Layer 4 of a small transformer language model trained on English Wikipedia (12 layers, counted from 0, width 128).
A neuron's activation on a vector x is SiLU(gate . x) times (in . x), where the dot is the dot product.
The model reads these tokens: " die" "s" "." " After" "wards" "," " Harris" "on" " takes" " Kaz" "ha" "li"

The vector x that enters this layer's MLP at each token. A number n stands for (n - 128) times 0.031.
0 " die": 119, 135, 167, 167, 123, 138, 157, 146, 90, 95, 162, 128, 114, 150, 179, 97, 131, 135, 139, 129, 135, 179, 140, 87, 78, 112, 136, 178, 155, 85, 136, 97, 69, 95, 145, 93, 134, 88, 170, 109, 76, 99, 65, 49, 139, 160, 160, 167, 130, 140, 105, 117, 205, 156, 141, 107, 128, 150, 111, 108, 123, 133, 105, 120, 113, 134, 126, 104, 117, 116, 115, 87, 129, 158, 108, 166, 112, 123, 156, 219, 124, 118, 122, 129, 168, 119, 128, 94, 118, 67, 138, 135, 171, 147, 129, 151, 146, 114, 95, 75, 108, 124, 124, 149, 140, 53, 150, 118, 95, 107, 85, 159, 176, 153, 167, 213, 146, 98, 190, 109, 91, 111, 128, 145, 74, 97, 162, 83
1 "s": 130, 108, 149, 102, 75, 154, 191, 166, 49, 119, 113, 111, 119, 180, 182, 71, 153, 93, 130, 112, 141, 176, 106, 56, 63, 135, 85, 125, 139, 121, 153, 86, 99, 92, 184, 71, 133, 116, 154, 121, 59, 100, 136, 76, 150, 138, 148, 141, 141, 98, 106, 124, 130, 172, 125, 121, 101, 163, 135, 119, 141, 96, 129, 143, 112, 123, 137, 110, 151, 117, 159, 107, 130, 199, 136, 169, 119, 75, 115, 181, 69, 112, 200, 137, 157, 188, 125, 133, 99, 93, 137, 134, 146, 93, 148, 159, 142, 107, 104, 77, 147, 84, 111, 141, 132, 85, 130, 124, 92, 97, 100, 152, 171, 163, 157, 148, 98, 161, 126, 101, 172, 82, 122, 139, 97, 71, 133, 136
2 ".": 114, 117, 113, 84, 126, 99, 184, 138, 140, 95, 133, 154, 162, 150, 189, 108, 128, 90, 151, 155, 111, 192, 123, 123, 79, 111, 89, 119, 148, 134, 111, 88, 53, 110, 182, 109, 88, 118, 151, 117, 112, 96, 92, 95, 117, 158, 197, 128, 142, 95, 154, 121, 142, 171, 127, 146, 141, 173, 149, 133, 140, 69, 171, 126, 124, 143, 112, 167, 156, 131, 145, 100, 88, 174, 132, 123, 116, 89, 138, 192, 68, 123, 127, 155, 114, 108, 146, 117, 154, 44, 170, 161, 171, 77, 140, 131, 156, 99, 122, 122, 167, 97, 111, 167, 143, 131, 128, 130, 89, 90, 85, 137, 181, 136, 171, 114, 115, 137, 124, 86, 108, 116, 127, 142, 79, 109, 154, 110
3 " After": 102, 143, 145, 142, 68, 141, 188, 170, 129, 120, 112, 152, 132, 185, 119, 96, 119, 92, 132, 138, 132, 176, 81, 88, 112, 99, 129, 85, 153, 146, 99, 95, 52, 113, 178, 172, 138, 142, 163, 175, 83, 106, 161, 101, 147, 152, 177, 190, 117, 120, 107, 149, 165, 152, 141, 186, 128, 116, 155, 132, 107, 59, 138, 135, 137, 141, 97, 134, 174, 159, 95, 80, 125, 120, 144, 128, 134, 123, 135, 181, 119, 96, 130, 151, 93, 135, 132, 147, 123, 64, 158, 132, 149, 76, 103, 129, 146, 122, 117, 41, 94, 82, 107, 157, 148, 89, 101, 147, 96, 128, 58, 88, 136, 120, 138, 125, 79, 115, 163, 126, 86, 95, 143, 162, 97, 109, 184, 103
4 "wards": 126, 119, 128, 140, 68, 165, 217, 164, 145, 86, 130, 191, 154, 137, 151, 80, 146, 125, 102, 176, 128, 208, 105, 99, 118, 134, 117, 111, 156, 89, 102, 84, 61, 79, 159, 116, 116, 134, 133, 137, 53, 97, 185, 140, 166, 154, 150, 165, 147, 124, 142, 195, 121, 180, 130, 132, 126, 114, 122, 125, 153, 105, 146, 94, 111, 126, 108, 124, 182, 129, 205, 121, 117, 152, 110, 172, 142, 122, 160, 167, 134, 96, 142, 133, 120, 144, 136, 143, 125, 94, 135, 123, 132, 115, 89, 159, 169, 134, 137, 99, 160, 77, 95, 157, 90, 94, 142, 94, 133, 85, 101, 75, 163, 146, 137, 142, 100, 179, 119, 162, 176, 108, 121, 139, 77, 107, 160, 67
5 ",": 92, 148, 143, 93, 98, 98, 206, 140, 147, 79, 138, 159, 155, 182, 171, 104, 124, 103, 116, 160, 121, 214, 114, 91, 92, 122, 88, 88, 142, 102, 142, 99, 102, 98, 165, 164, 114, 146, 135, 151, 108, 121, 145, 109, 95, 166, 201, 135, 123, 104, 148, 159, 164, 179, 125, 127, 117, 142, 135, 140, 118, 155, 108, 124, 108, 107, 127, 147, 148, 148, 148, 91, 95, 178, 156, 154, 142, 87, 133, 207, 92, 112, 148, 163, 108, 125, 138, 112, 150, 77, 165, 161, 159, 34, 121, 138, 158, 133, 125, 96, 131, 87, 88, 163, 143, 143, 121, 137, 118, 114, 149, 89, 159, 130, 128, 120, 95, 170, 167, 84, 100, 94, 164, 137, 82, 96, 147, 132
6 " Harris": 114, 131, 121, 80, 99, 114, 178, 153, 113, 130, 200, 181, 146, 183, 171, 125, 119, 121, 138, 156, 156, 141, 167, 82, 90, 107, 141, 99, 142, 108, 145, 104, 75, 103, 146, 135, 117, 135, 142, 123, 145, 159, 120, 115, 126, 146, 192, 151, 121, 123, 186, 164, 136, 128, 165, 125, 142, 163, 148, 121, 123, 145, 169, 100, 105, 153, 84, 137, 151, 101, 158, 101, 123, 139, 136, 145, 157, 129, 104, 194, 141, 91, 136, 166, 100, 129, 172, 125, 126, 72, 159, 107, 134, 121, 110, 142, 129, 142, 93, 65, 126, 111, 149, 185, 142, 101, 135, 144, 100, 8, 69, 134, 156, 141, 184, 206, 86, 147, 152, 146, 194, 76, 144, 114, 137, 136, 174, 102
7 "on": 141, 91, 158, 83, 142, 135, 147, 173, 101, 104, 122, 101, 99, 144, 150, 113, 92, 128, 114, 133, 178, 168, 156, 61, 123, 114, 88, 123, 119, 121, 128, 113, 76, 93, 176, 143, 154, 136, 121, 121, 159, 129, 112, 142, 107, 198, 192, 197, 126, 114, 149, 142, 135, 163, 139, 115, 158, 191, 135, 133, 151, 129, 159, 97, 103, 144, 61, 102, 145, 119, 184, 115, 131, 157, 123, 167, 116, 101, 94, 209, 110, 110, 144, 112, 134, 106, 114, 95, 141, 82, 127, 113, 131, 130, 93, 121, 127, 106, 83, 83, 124, 108, 174, 136, 85, 116, 100, 116, 104, 36, 65, 121, 176, 153, 132, 196, 73, 172, 135, 140, 180, 89, 149, 146, 129, 146, 168, 133
8 " takes": 141, 126, 183, 104, 120, 111, 145, 167, 95, 108, 95, 157, 101, 143, 173, 112, 165, 66, 128, 107, 151, 158, 74, 51, 125, 133, 110, 119, 154, 106, 128, 93, 92, 119, 145, 178, 121, 100, 197, 144, 84, 125, 109, 75, 136, 131, 162, 179, 125, 127, 82, 116, 149, 148, 149, 125, 87, 172, 111, 105, 132, 107, 132, 134, 86, 149, 137, 87, 160, 142, 142, 118, 108, 169, 162, 157, 123, 116, 168, 165, 79, 133, 142, 163, 146, 174, 83, 170, 117, 60, 160, 140, 141, 93, 101, 145, 148, 150, 158, 25, 113, 93, 70, 131, 139, 101, 77, 123, 110, 59, 115, 129, 148, 129, 163, 152, 91, 177, 100, 96, 134, 81, 118, 141, 120, 120, 193, 94
9 " Kaz": 162, 173, 120, 93, 65, 134, 155, 177, 111, 123, 183, 185, 143, 143, 121, 61, 129, 117, 134, 152, 157, 150, 133, 73, 99, 103, 115, 97, 164, 125, 154, 109, 69, 129, 118, 101, 107, 73, 98, 134, 135, 155, 68, 46, 177, 126, 153, 120, 143, 135, 142, 200, 102, 147, 118, 134, 143, 145, 127, 147, 100, 171, 156, 142, 112, 85, 113, 158, 140, 140, 152, 104, 109, 178, 111, 152, 132, 127, 131, 206, 142, 94, 137, 138, 127, 116, 159, 66, 129, 58, 148, 116, 143, 121, 103, 115, 151, 192, 136, 95, 132, 115, 111, 176, 119, 80, 167, 107, 112, 51, 93, 91, 168, 123, 153, 166, 83, 148, 107, 113, 147, 64, 147, 142, 127, 137, 149, 102
10 "ha": 166, 143, 97, 47, 142, 155, 166, 119, 86, 141, 171, 151, 126, 134, 188, 60, 155, 144, 100, 166, 244, 148, 101, 111, 88, 132, 153, 107, 136, 142, 166, 144, 96, 102, 104, 131, 133, 148, 151, 122, 177, 116, 88, 82, 111, 201, 191, 154, 91, 147, 157, 190, 115, 151, 123, 145, 122, 149, 170, 131, 88, 142, 96, 120, 127, 153, 99, 126, 146, 111, 155, 148, 138, 139, 134, 133, 189, 156, 103, 190, 121, 103, 184, 149, 139, 96, 137, 88, 99, 87, 175, 110, 165, 123, 132, 110, 133, 142, 70, 124, 153, 147, 136, 156, 112, 115, 154, 112, 110, 69, 114, 110, 142, 120, 115, 174, 88, 153, 131, 94, 156, 104, 185, 165, 124, 138, 165, 83
11 "li": 117, 107, 141, 66, 152, 218, 170, 84, 118, 114, 142, 130, 74, 100, 169, 129, 136, 110, 104, 171, 222, 154, 105, 157, 84, 115, 109, 115, 114, 142, 99, 110, 80, 72, 148, 114, 117, 134, 148, 133, 214, 130, 124, 100, 111, 146, 171, 177, 103, 145, 83, 166, 114, 166, 150, 139, 159, 148, 132, 128, 118, 130, 142, 92, 96, 187, 93, 113, 122, 128, 167, 124, 100, 128, 114, 162, 120, 122, 147, 188, 146, 119, 187, 119, 147, 118, 124, 110, 104, 104, 186, 61, 146, 116, 125, 140, 130, 161, 108, 123, 144, 149, 108, 170, 109, 166, 162, 149, 121, 52, 47, 114, 136, 148, 127, 190, 88, 167, 144, 117, 181, 98, 170, 166, 156, 99, 141, 127

Each question shows the input weights of one neuron of the MLP. A number n stands for (n - 128) times 0.0081.

n143 gate: 139, 143, 127, 147, 106, 127, 116, 88, 109, 159, 156, 120, 112, 115, 158, 159, 126, 140, 117, 102, 131, 145, 127, 119, 134, 116, 136, 159, 85, 119, 132, 89, 166, 150, 143, 125, 194, 134, 153, 97, 147, 119, 106, 121, 132, 142, 117, 185, 76, 53, 124, 114, 168, 126, 117, 160, 103, 101, 142, 142, 133, 129, 123, 102, 151, 123, 103, 144, 140, 65, 131, 160, 96, 131, 89, 73, 145, 136, 96, 104, 110, 109, 136, 99, 104, 146, 140, 133, 153, 141, 131, 95, 119, 143, 136, 89, 82, 166, 138, 140, 129, 127, 95, 112, 174, 105, 84, 158, 136, 122, 133, 139, 149, 168, 142, 135, 136, 99, 120, 140, 96, 148, 135, 97, 117, 126, 146, 173
n143 in: 64, 155, 140, 104, 42, 124, 162, 82, 127, 165, 116, 84, 155, 102, 118, 104, 98, 121, 154, 160, 132, 75, 112, 123, 108, 129, 139, 182, 105, 101, 168, 91, 107, 135, 130, 121, 124, 140, 123, 138, 155, 137, 119, 96, 134, 151, 162, 198, 110, 137, 133, 137, 121, 111, 126, 141, 137, 128, 168, 130, 120, 122, 136, 108, 146, 140, 134, 102, 138, 104, 87, 149, 159, 175, 125, 105, 136, 136, 133, 108, 123, 126, 131, 118, 118, 116, 135, 114, 177, 166, 146, 109, 142, 105, 132, 165, 123, 144, 150, 125, 101, 147, 123, 116, 108, 123, 115, 169, 155, 122, 96, 168, 108, 116, 129, 129, 157, 67, 126, 109, 101, 116, 99, 138, 144, 90, 88, 104
On which token does it fire most? 7 "on"

n48 gate: 124, 150, 141, 126, 161, 117, 144, 108, 119, 117, 125, 120, 124, 113, 127, 152, 152, 134, 109, 167, 128, 141, 129, 119, 148, 146, 98, 151, 151, 111, 113, 90, 96, 102, 118, 163, 125, 176, 145, 133, 123, 130, 141, 159, 191, 136, 85, 98, 178, 145, 117, 135, 56, 149, 129, 120, 91, 106, 116, 201, 138, 87, 167, 112, 124, 136, 119, 133, 135, 169, 102, 77, 118, 146, 115, 119, 116, 172, 119, 104, 142, 113, 80, 136, 114, 151, 103, 128, 135, 138, 122, 136, 121, 130, 157, 140, 90, 152, 167, 89, 83, 80, 114, 153, 130, 110, 140, 166, 125, 108, 132, 173, 133, 142, 120, 86, 147, 100, 126, 113, 113, 98, 177, 141, 138, 131, 118, 107
n48 in: 127, 161, 128, 71, 126, 125, 130, 129, 76, 140, 100, 143, 69, 79, 127, 190, 143, 134, 160, 147, 142, 144, 144, 127, 107, 115, 156, 177, 180, 120, 102, 109, 157, 124, 146, 135, 112, 138, 124, 108, 102, 128, 95, 131, 155, 147, 131, 160, 181, 154, 130, 112, 109, 154, 79, 150, 153, 131, 150, 145, 106, 115, 143, 116, 122, 140, 155, 118, 158, 138, 123, 161, 137, 179, 122, 138, 145, 176, 112, 111, 126, 109, 102, 189, 70, 97, 104, 85, 106, 131, 123, 103, 165, 105, 115, 123, 75, 120, 140, 122, 110, 107, 123, 107, 140, 89, 138, 110, 192, 109, 146, 137, 114, 143, 93, 102, 116, 116, 190, 109, 147, 160, 148, 164, 168, 138, 149, 144
On which token does it fire most? 8 " takes"

n84 gate: 130, 143, 101, 126, 157, 94, 84, 132, 116, 161, 81, 145, 135, 93, 80, 132, 133, 129, 77, 133, 139, 151, 113, 140, 124, 140, 120, 99, 154, 142, 145, 99, 137, 142, 115, 124, 144, 106, 121, 168, 172, 129, 128, 183, 121, 127, 118, 127, 85, 109, 126, 128, 117, 100, 159, 126, 120, 99, 132, 140, 143, 124, 149, 99, 97, 157, 120, 97, 132, 149, 121, 108, 123, 116, 119, 130, 112, 82, 131, 131, 152, 114, 150, 97, 120, 109, 154, 92, 116, 134, 151, 167, 94, 119, 163, 173, 126, 123, 83, 87, 120, 119, 103, 139, 135, 137, 114, 104, 129, 170, 157, 99, 128, 141, 122, 144, 143, 127, 125, 114, 114, 189, 88, 142, 68, 183, 163, 196
n84 in: 152, 159, 118, 117, 106, 127, 85, 166, 153, 138, 126, 107, 160, 123, 130, 123, 99, 179, 158, 133, 153, 138, 119, 146, 118, 139, 141, 104, 120, 159, 159, 129, 165, 178, 114, 151, 142, 151, 91, 195, 109, 113, 157, 163, 76, 137, 138, 114, 127, 125, 166, 151, 131, 103, 97, 126, 154, 129, 164, 138, 120, 148, 134, 143, 134, 128, 126, 135, 98, 146, 164, 145, 76, 118, 119, 130, 95, 123, 68, 137, 150, 141, 157, 115, 114, 101, 125, 134, 126, 86, 130, 133, 95, 81, 106, 122, 149, 126, 106, 130, 99, 110, 84, 181, 163, 76, 68, 116, 148, 124, 152, 105, 158, 115, 109, 156, 156, 108, 118, 127, 150, 130, 87, 112, 80, 170, 153, 174
On which two tokens does it fire most, strongest first? 11 "li", 8 " takes"

n316 gate: 116, 103, 144, 177, 154, 143, 98, 124, 104, 118, 129, 134, 142, 184, 109, 124, 133, 138, 143, 114, 122, 143, 171, 84, 151, 110, 94, 119, 130, 71, 140, 118, 171, 137, 112, 100, 167, 152, 157, 108, 141, 114, 152, 136, 123, 133, 115, 122, 120, 115, 115, 110, 164, 152, 185, 110, 168, 157, 174, 115, 179, 109, 93, 126, 135, 114, 107, 142, 141, 157, 195, 133, 164, 97, 144, 145, 117, 132, 154, 112, 108, 163, 93, 105, 132, 112, 121, 143, 118, 133, 110, 96, 133, 110, 140, 116, 109, 89, 160, 157, 132, 114, 189, 107, 100, 132, 112, 120, 54, 111, 71, 116, 146, 130, 126, 139, 155, 160, 115, 170, 182, 85, 130, 129, 121, 135, 171, 147
n316 in: 80, 133, 168, 155, 123, 74, 99, 104, 155, 99, 136, 82, 116, 123, 168, 127, 162, 116, 129, 120, 193, 159, 132, 100, 164, 142, 85, 135, 158, 142, 115, 132, 138, 172, 129, 136, 124, 154, 116, 145, 112, 108, 80, 167, 99, 77, 170, 149, 128, 102, 150, 137, 111, 114, 170, 143, 174, 107, 77, 175, 118, 153, 117, 99, 123, 92, 110, 148, 154, 132, 152, 134, 139, 77, 133, 143, 116, 148, 125, 76, 180, 134, 144, 142, 126, 147, 120, 127, 136, 125, 94, 104, 82, 154, 94, 119, 127, 146, 128, 121, 154, 134, 153, 79, 140, 139, 102, 152, 38, 104, 105, 125, 126, 130, 199, 94, 112, 169, 124, 164, 118, 108, 136, 129, 114, 104, 105, 136
On which token does it fire most, and how strongly? 7 "on", at about 17

n286 gate: 153, 126, 137, 127, 127, 110, 146, 124, 162, 145, 124, 128, 121, 81, 169, 112, 140, 125, 121, 149, 96, 139, 81, 142, 69, 177, 140, 117, 121, 109, 111, 152, 131, 91, 116, 147, 112, 125, 152, 124, 98, 141, 113, 127, 158, 127, 87, 121, 154, 119, 127, 98, 130, 124, 135, 150, 103, 79, 144, 117, 161, 117, 149, 133, 134, 119, 147, 136, 126, 145, 131, 133, 138, 113, 139, 136, 156, 135, 147, 164, 150, 112, 122, 115, 147, 153, 128, 164, 125, 106, 134, 95, 129, 142, 101, 153, 113, 125, 143, 124, 147, 190, 101, 133, 129, 113, 121, 132, 147, 159, 124, 130, 148, 118, 98, 178, 137, 135, 129, 113, 167, 102, 165, 158, 163, 154, 142, 101
n286 in: 158, 113, 135, 112, 114, 125, 117, 111, 116, 150, 148, 121, 164, 113, 148, 116, 124, 129, 144, 175, 124, 147, 116, 160, 85, 146, 110, 84, 113, 145, 173, 113, 104, 104, 98, 161, 106, 178, 198, 130, 71, 159, 135, 102, 128, 129, 143, 118, 146, 150, 165, 124, 121, 86, 147, 162, 125, 116, 125, 148, 115, 109, 106, 138, 186, 135, 142, 109, 111, 151, 93, 112, 131, 124, 129, 130, 135, 112, 119, 170, 130, 157, 137, 112, 138, 150, 135, 111, 125, 151, 121, 122, 141, 158, 153, 125, 96, 110, 162, 128, 119, 138, 145, 145, 114, 90, 126, 152, 134, 109, 159, 144, 103, 131, 147, 164, 184, 115, 122, 96, 133, 108, 142, 176, 98, 151, 120, 102
On which token does it fire most? 10 "ha"

n255 gate: 140, 144, 112, 100, 121, 127, 103, 110, 155, 101, 113, 126, 143, 111, 153, 95, 153, 137, 158, 130, 153, 163, 169, 132, 115, 147, 95, 117, 120, 137, 149, 145, 93, 144, 67, 133, 138, 137, 111, 193, 136, 137, 110, 101, 147, 145, 137, 131, 147, 122, 143, 107, 117, 136, 177, 110, 145, 159, 144, 128, 110, 81, 162, 118, 153, 89, 102, 121, 128, 138, 94, 147, 106, 128, 152, 86, 151, 138, 123, 135, 82, 203, 145, 124, 110, 160, 130, 118, 93, 130, 94, 121, 81, 140, 148, 110, 166, 151, 118, 124, 138, 96, 182, 120, 127, 97, 95, 83, 117, 134, 160, 130, 88, 118, 132, 137, 162, 178, 128, 157, 121, 192, 131, 156, 141, 127, 115, 117
n255 in: 153, 120, 97, 145, 155, 182, 95, 114, 93, 119, 143, 136, 76, 130, 145, 81, 114, 157, 130, 121, 99, 133, 129, 169, 109, 176, 84, 154, 118, 149, 144, 149, 112, 132, 83, 178, 130, 130, 86, 149, 122, 135, 151, 134, 141, 113, 152, 126, 109, 138, 153, 112, 109, 146, 133, 126, 134, 132, 154, 94, 148, 128, 125, 134, 121, 92, 89, 196, 116, 135, 141, 165, 126, 131, 134, 131, 117, 155, 84, 199, 143, 137, 110, 120, 137, 145, 96, 128, 96, 144, 142, 131, 175, 134, 143, 180, 158, 114, 154, 79, 124, 133, 181, 150, 86, 106, 134, 136, 171, 163, 111, 88, 155, 145, 120, 113, 132, 161, 170, 140, 199, 113, 142, 139, 138, 127, 179, 87
On which token does it fire most? 10 "ha"

n257 gate: 122, 115, 134, 151, 92, 137, 113, 86, 107, 155, 149, 149, 134, 102, 108, 198, 139, 107, 125, 157, 140, 100, 69, 159, 119, 106, 68, 104, 130, 123, 156, 104, 174, 113, 117, 136, 162, 111, 137, 120, 73, 160, 115, 141, 71, 129, 111, 147, 159, 130, 99, 149, 165, 92, 114, 97, 118, 125, 133, 118, 165, 130, 149, 129, 139, 94, 127, 178, 102, 121, 102, 120, 135, 148, 148, 90, 135, 105, 137, 133, 142, 84, 145, 97, 103, 138, 146, 138, 123, 158, 112, 92, 170, 175, 98, 143, 200, 128, 107, 153, 125, 147, 122, 119, 114, 132, 123, 126, 126, 143, 113, 145, 130, 132, 117, 115, 93, 140, 117, 142, 180, 147, 149, 126, 92, 135, 155, 105
n257 in: 104, 155, 119, 145, 104, 134, 157, 187, 114, 173, 80, 127, 172, 131, 139, 184, 126, 135, 104, 96, 185, 88, 181, 133, 86, 161, 192, 109, 148, 95, 90, 162, 130, 94, 138, 166, 87, 156, 138, 133, 114, 152, 126, 160, 98, 121, 168, 149, 120, 100, 87, 150, 150, 177, 109, 128, 152, 110, 93, 114, 112, 126, 137, 125, 107, 115, 155, 83, 134, 121, 134, 147, 126, 125, 171, 153, 137, 157, 122, 192, 127, 130, 177, 145, 131, 162, 142, 162, 125, 126, 137, 141, 96, 139, 140, 157, 91, 145, 163, 125, 177, 141, 192, 111, 125, 102, 97, 158, 104, 157, 161, 97, 80, 137, 147, 112, 153, 107, 193, 101, 145, 132, 153, 126, 140, 124, 111, 141
On which token does it fire most? 9 " Kaz"

n260 gate: 116, 123, 110, 110, 132, 133, 52, 111, 140, 142, 138, 82, 58, 97, 143, 153, 206, 108, 126, 151, 149, 93, 147, 161, 111, 113, 112, 122, 117, 82, 131, 139, 139, 142, 99, 108, 126, 95, 67, 86, 169, 166, 118, 135, 162, 133, 105, 154, 124, 160, 167, 93, 122, 162, 117, 115, 78, 127, 106, 123, 142, 108, 115, 137, 163, 108, 158, 158, 148, 180, 143, 144, 138, 123, 117, 145, 167, 142, 143, 135, 111, 95, 112, 82, 104, 137, 138, 126, 75, 100, 91, 143, 106, 95, 105, 102, 164, 137, 116, 165, 179, 131, 171, 114, 111, 106, 120, 123, 138, 126, 122, 100, 150, 128, 118, 118, 133, 139, 71, 133, 100, 120, 140, 146, 120, 140, 105, 118
n260 in: 119, 125, 160, 134, 140, 131, 99, 77, 124, 180, 85, 101, 158, 118, 99, 124, 72, 113, 175, 85, 158, 162, 108, 114, 116, 69, 117, 103, 150, 139, 140, 155, 108, 98, 150, 141, 136, 124, 142, 181, 81, 118, 107, 155, 68, 98, 170, 48, 135, 146, 125, 109, 79, 68, 63, 134, 138, 124, 130, 100, 169, 149, 128, 50, 92, 190, 96, 126, 124, 160, 127, 84, 155, 113, 138, 103, 100, 99, 83, 133, 146, 129, 137, 103, 137, 151, 76, 140, 161, 147, 145, 116, 122, 131, 115, 122, 163, 179, 109, 122, 153, 99, 123, 133, 151, 125, 117, 142, 157, 106, 94, 165, 138, 110, 166, 155, 111, 125, 149, 131, 115, 96, 112, 122, 125, 63, 158, 126
On which token does it fire most? 4 "wards"

n117 gate: 113, 107, 113, 131, 124, 94, 168, 115, 127, 152, 145, 162, 119, 106, 129, 135, 95, 75, 94, 128, 165, 113, 184, 120, 107, 156, 110, 151, 141, 94, 113, 144, 125, 125, 104, 123, 121, 151, 196, 135, 110, 149, 105, 131, 110, 135, 162, 135, 131, 101, 116, 127, 104, 119, 101, 143, 89, 138, 115, 134, 153, 89, 127, 99, 92, 159, 125, 122, 58, 92, 112, 215, 117, 161, 141, 108, 186, 140, 81, 164, 112, 152, 153, 97, 114, 121, 97, 136, 131, 137, 173, 118, 145, 179, 143, 115, 125, 112, 188, 122, 99, 145, 144, 132, 54, 93, 108, 139, 149, 174, 144, 174, 107, 101, 150, 98, 115, 136, 134, 92, 120, 109, 169, 140, 130, 116, 79, 149
n117 in: 153, 133, 103, 151, 126, 151, 121, 97, 103, 110, 109, 134, 159, 114, 143, 176, 177, 123, 171, 120, 121, 151, 129, 164, 156, 108, 111, 140, 136, 158, 100, 106, 119, 98, 99, 128, 136, 106, 102, 86, 150, 133, 79, 151, 112, 160, 172, 100, 136, 221, 84, 97, 121, 102, 131, 106, 143, 111, 93, 149, 80, 95, 98, 91, 145, 97, 104, 120, 125, 157, 161, 95, 110, 56, 101, 170, 126, 90, 137, 140, 149, 104, 125, 153, 99, 128, 91, 106, 132, 177, 132, 101, 136, 116, 60, 102, 92, 134, 119, 81, 162, 137, 120, 150, 96, 114, 119, 119, 110, 116, 112, 113, 107, 152, 105, 106, 80, 151, 132, 134, 114, 190, 52, 116, 171, 132, 107, 58
On which token does it fire most? 11 "li"

n15 gate: 151, 156, 127, 97, 127, 187, 126, 126, 118, 112, 94, 164, 116, 144, 114, 120, 175, 136, 152, 122, 74, 140, 134, 124, 109, 133, 85, 110, 149, 105, 119, 126, 96, 133, 130, 128, 148, 92, 113, 107, 115, 149, 168, 152, 116, 89, 180, 102, 121, 122, 98, 146, 133, 128, 112, 115, 138, 140, 113, 106, 154, 91, 128, 113, 150, 111, 131, 150, 89, 132, 89, 175, 145, 68, 160, 151, 142, 106, 158, 125, 124, 137, 109, 124, 91, 153, 105, 178, 139, 131, 118, 133, 105, 128, 160, 98, 150, 102, 111, 195, 126, 103, 163, 147, 134, 130, 118, 126, 131, 93, 161, 99, 103, 103, 167, 122, 118, 76, 143, 128, 142, 121, 133, 180, 80, 183, 99, 94
n15 in: 173, 87, 146, 145, 112, 126, 179, 159, 188, 177, 122, 119, 74, 135, 108, 170, 126, 76, 113, 166, 142, 155, 150, 120, 72, 138, 115, 107, 133, 137, 112, 113, 135, 159, 160, 119, 97, 163, 160, 105, 138, 170, 118, 68, 121, 145, 105, 106, 172, 130, 135, 159, 167, 132, 145, 93, 208, 101, 123, 149, 141, 89, 154, 163, 141, 92, 189, 133, 195, 129, 162, 128, 122, 195, 97, 89, 136, 92, 128, 89, 117, 174, 154, 57, 171, 139, 88, 109, 224, 97, 69, 109, 140, 143, 124, 147, 109, 141, 104, 81, 144, 144, 90, 119, 113, 136, 139, 135, 124, 133, 83, 147, 138, 127, 100, 133, 130, 65, 125, 105, 85, 148, 119, 117, 126, 83, 153, 158
On which token does it fire most, and how strongly? 2 ".", at about 3.1

n235 gate: 104, 110, 122, 147, 129, 119, 168, 146, 135, 136, 108, 111, 108, 122, 135, 108, 139, 137, 143, 61, 153, 153, 170, 174, 144, 132, 111, 150, 150, 119, 149, 124, 157, 163, 124, 117, 157, 99, 111, 126, 147, 149, 87, 152, 133, 111, 147, 107, 161, 136, 114, 151, 84, 120, 105, 188, 135, 115, 123, 149, 116, 136, 135, 125, 167, 185, 130, 162, 140, 141, 150, 143, 109, 108, 130, 163, 137, 105, 89, 126, 157, 106, 88, 208, 129, 134, 125, 100, 122, 134, 166, 144, 158, 122, 115, 101, 159, 95, 130, 166, 147, 92, 121, 113, 87, 140, 145, 139, 112, 133, 120, 107, 87, 149, 146, 109, 168, 119, 140, 116, 131, 125, 84, 148, 171, 190, 141, 147
n235 in: 113, 102, 114, 79, 150, 77, 144, 113, 112, 125, 128, 143, 153, 131, 105, 114, 157, 161, 163, 103, 146, 119, 127, 146, 155, 155, 127, 130, 155, 160, 164, 89, 158, 124, 132, 106, 119, 94, 88, 169, 146, 129, 149, 151, 126, 146, 150, 105, 148, 130, 131, 147, 157, 108, 134, 186, 160, 145, 149, 181, 91, 161, 104, 107, 151, 120, 148, 113, 118, 165, 160, 129, 106, 143, 67, 131, 132, 125, 111, 142, 164, 143, 120, 180, 126, 190, 88, 136, 135, 184, 110, 114, 133, 142, 77, 155, 118, 147, 116, 153, 147, 149, 128, 122, 84, 137, 136, 129, 128, 87, 144, 102, 93, 103, 155, 83, 178, 87, 105, 103, 122, 116, 133, 143, 175, 122, 75, 102
On which token does it fire most, and how strongly? 3 " After", at about 1

n261 gate: 82, 164, 125, 108, 110, 152, 131, 102, 110, 124, 95, 131, 76, 113, 125, 184, 116, 118, 102, 145, 152, 126, 139, 163, 135, 111, 164, 143, 87, 113, 112, 67, 170, 150, 155, 124, 109, 134, 143, 115, 130, 151, 86, 145, 129, 62, 111, 119, 192, 101, 100, 84, 180, 155, 157, 158, 140, 128, 121, 124, 107, 111, 132, 144, 123, 141, 105, 144, 139, 103, 128, 159, 122, 167, 183, 139, 112, 146, 136, 153, 141, 144, 139, 113, 130, 129, 113, 163, 141, 112, 115, 114, 135, 115, 156, 120, 123, 156, 119, 79, 100, 142, 110, 151, 130, 118, 131, 121, 169, 166, 151, 170, 137, 112, 94, 147, 158, 115, 160, 161, 108, 182, 138, 126, 82, 79, 147, 99
n261 in: 108, 101, 168, 159, 161, 158, 166, 149, 147, 151, 138, 106, 109, 150, 144, 160, 101, 125, 145, 112, 150, 122, 143, 109, 94, 123, 169, 178, 118, 136, 135, 76, 121, 132, 173, 89, 139, 97, 158, 123, 114, 136, 162, 125, 113, 114, 122, 131, 134, 130, 160, 116, 125, 152, 171, 118, 143, 54, 155, 104, 100, 128, 87, 116, 160, 120, 111, 112, 114, 130, 113, 133, 78, 114, 149, 155, 120, 119, 136, 78, 153, 159, 138, 130, 130, 104, 123, 117, 91, 119, 75, 103, 139, 131, 122, 126, 180, 130, 169, 144, 94, 91, 90, 118, 162, 148, 144, 143, 130, 166, 110, 98, 81, 118, 136, 105, 103, 174, 122, 88, 81, 132, 89, 124, 131, 59, 95, 162
On which token does it fire most? 0 " die"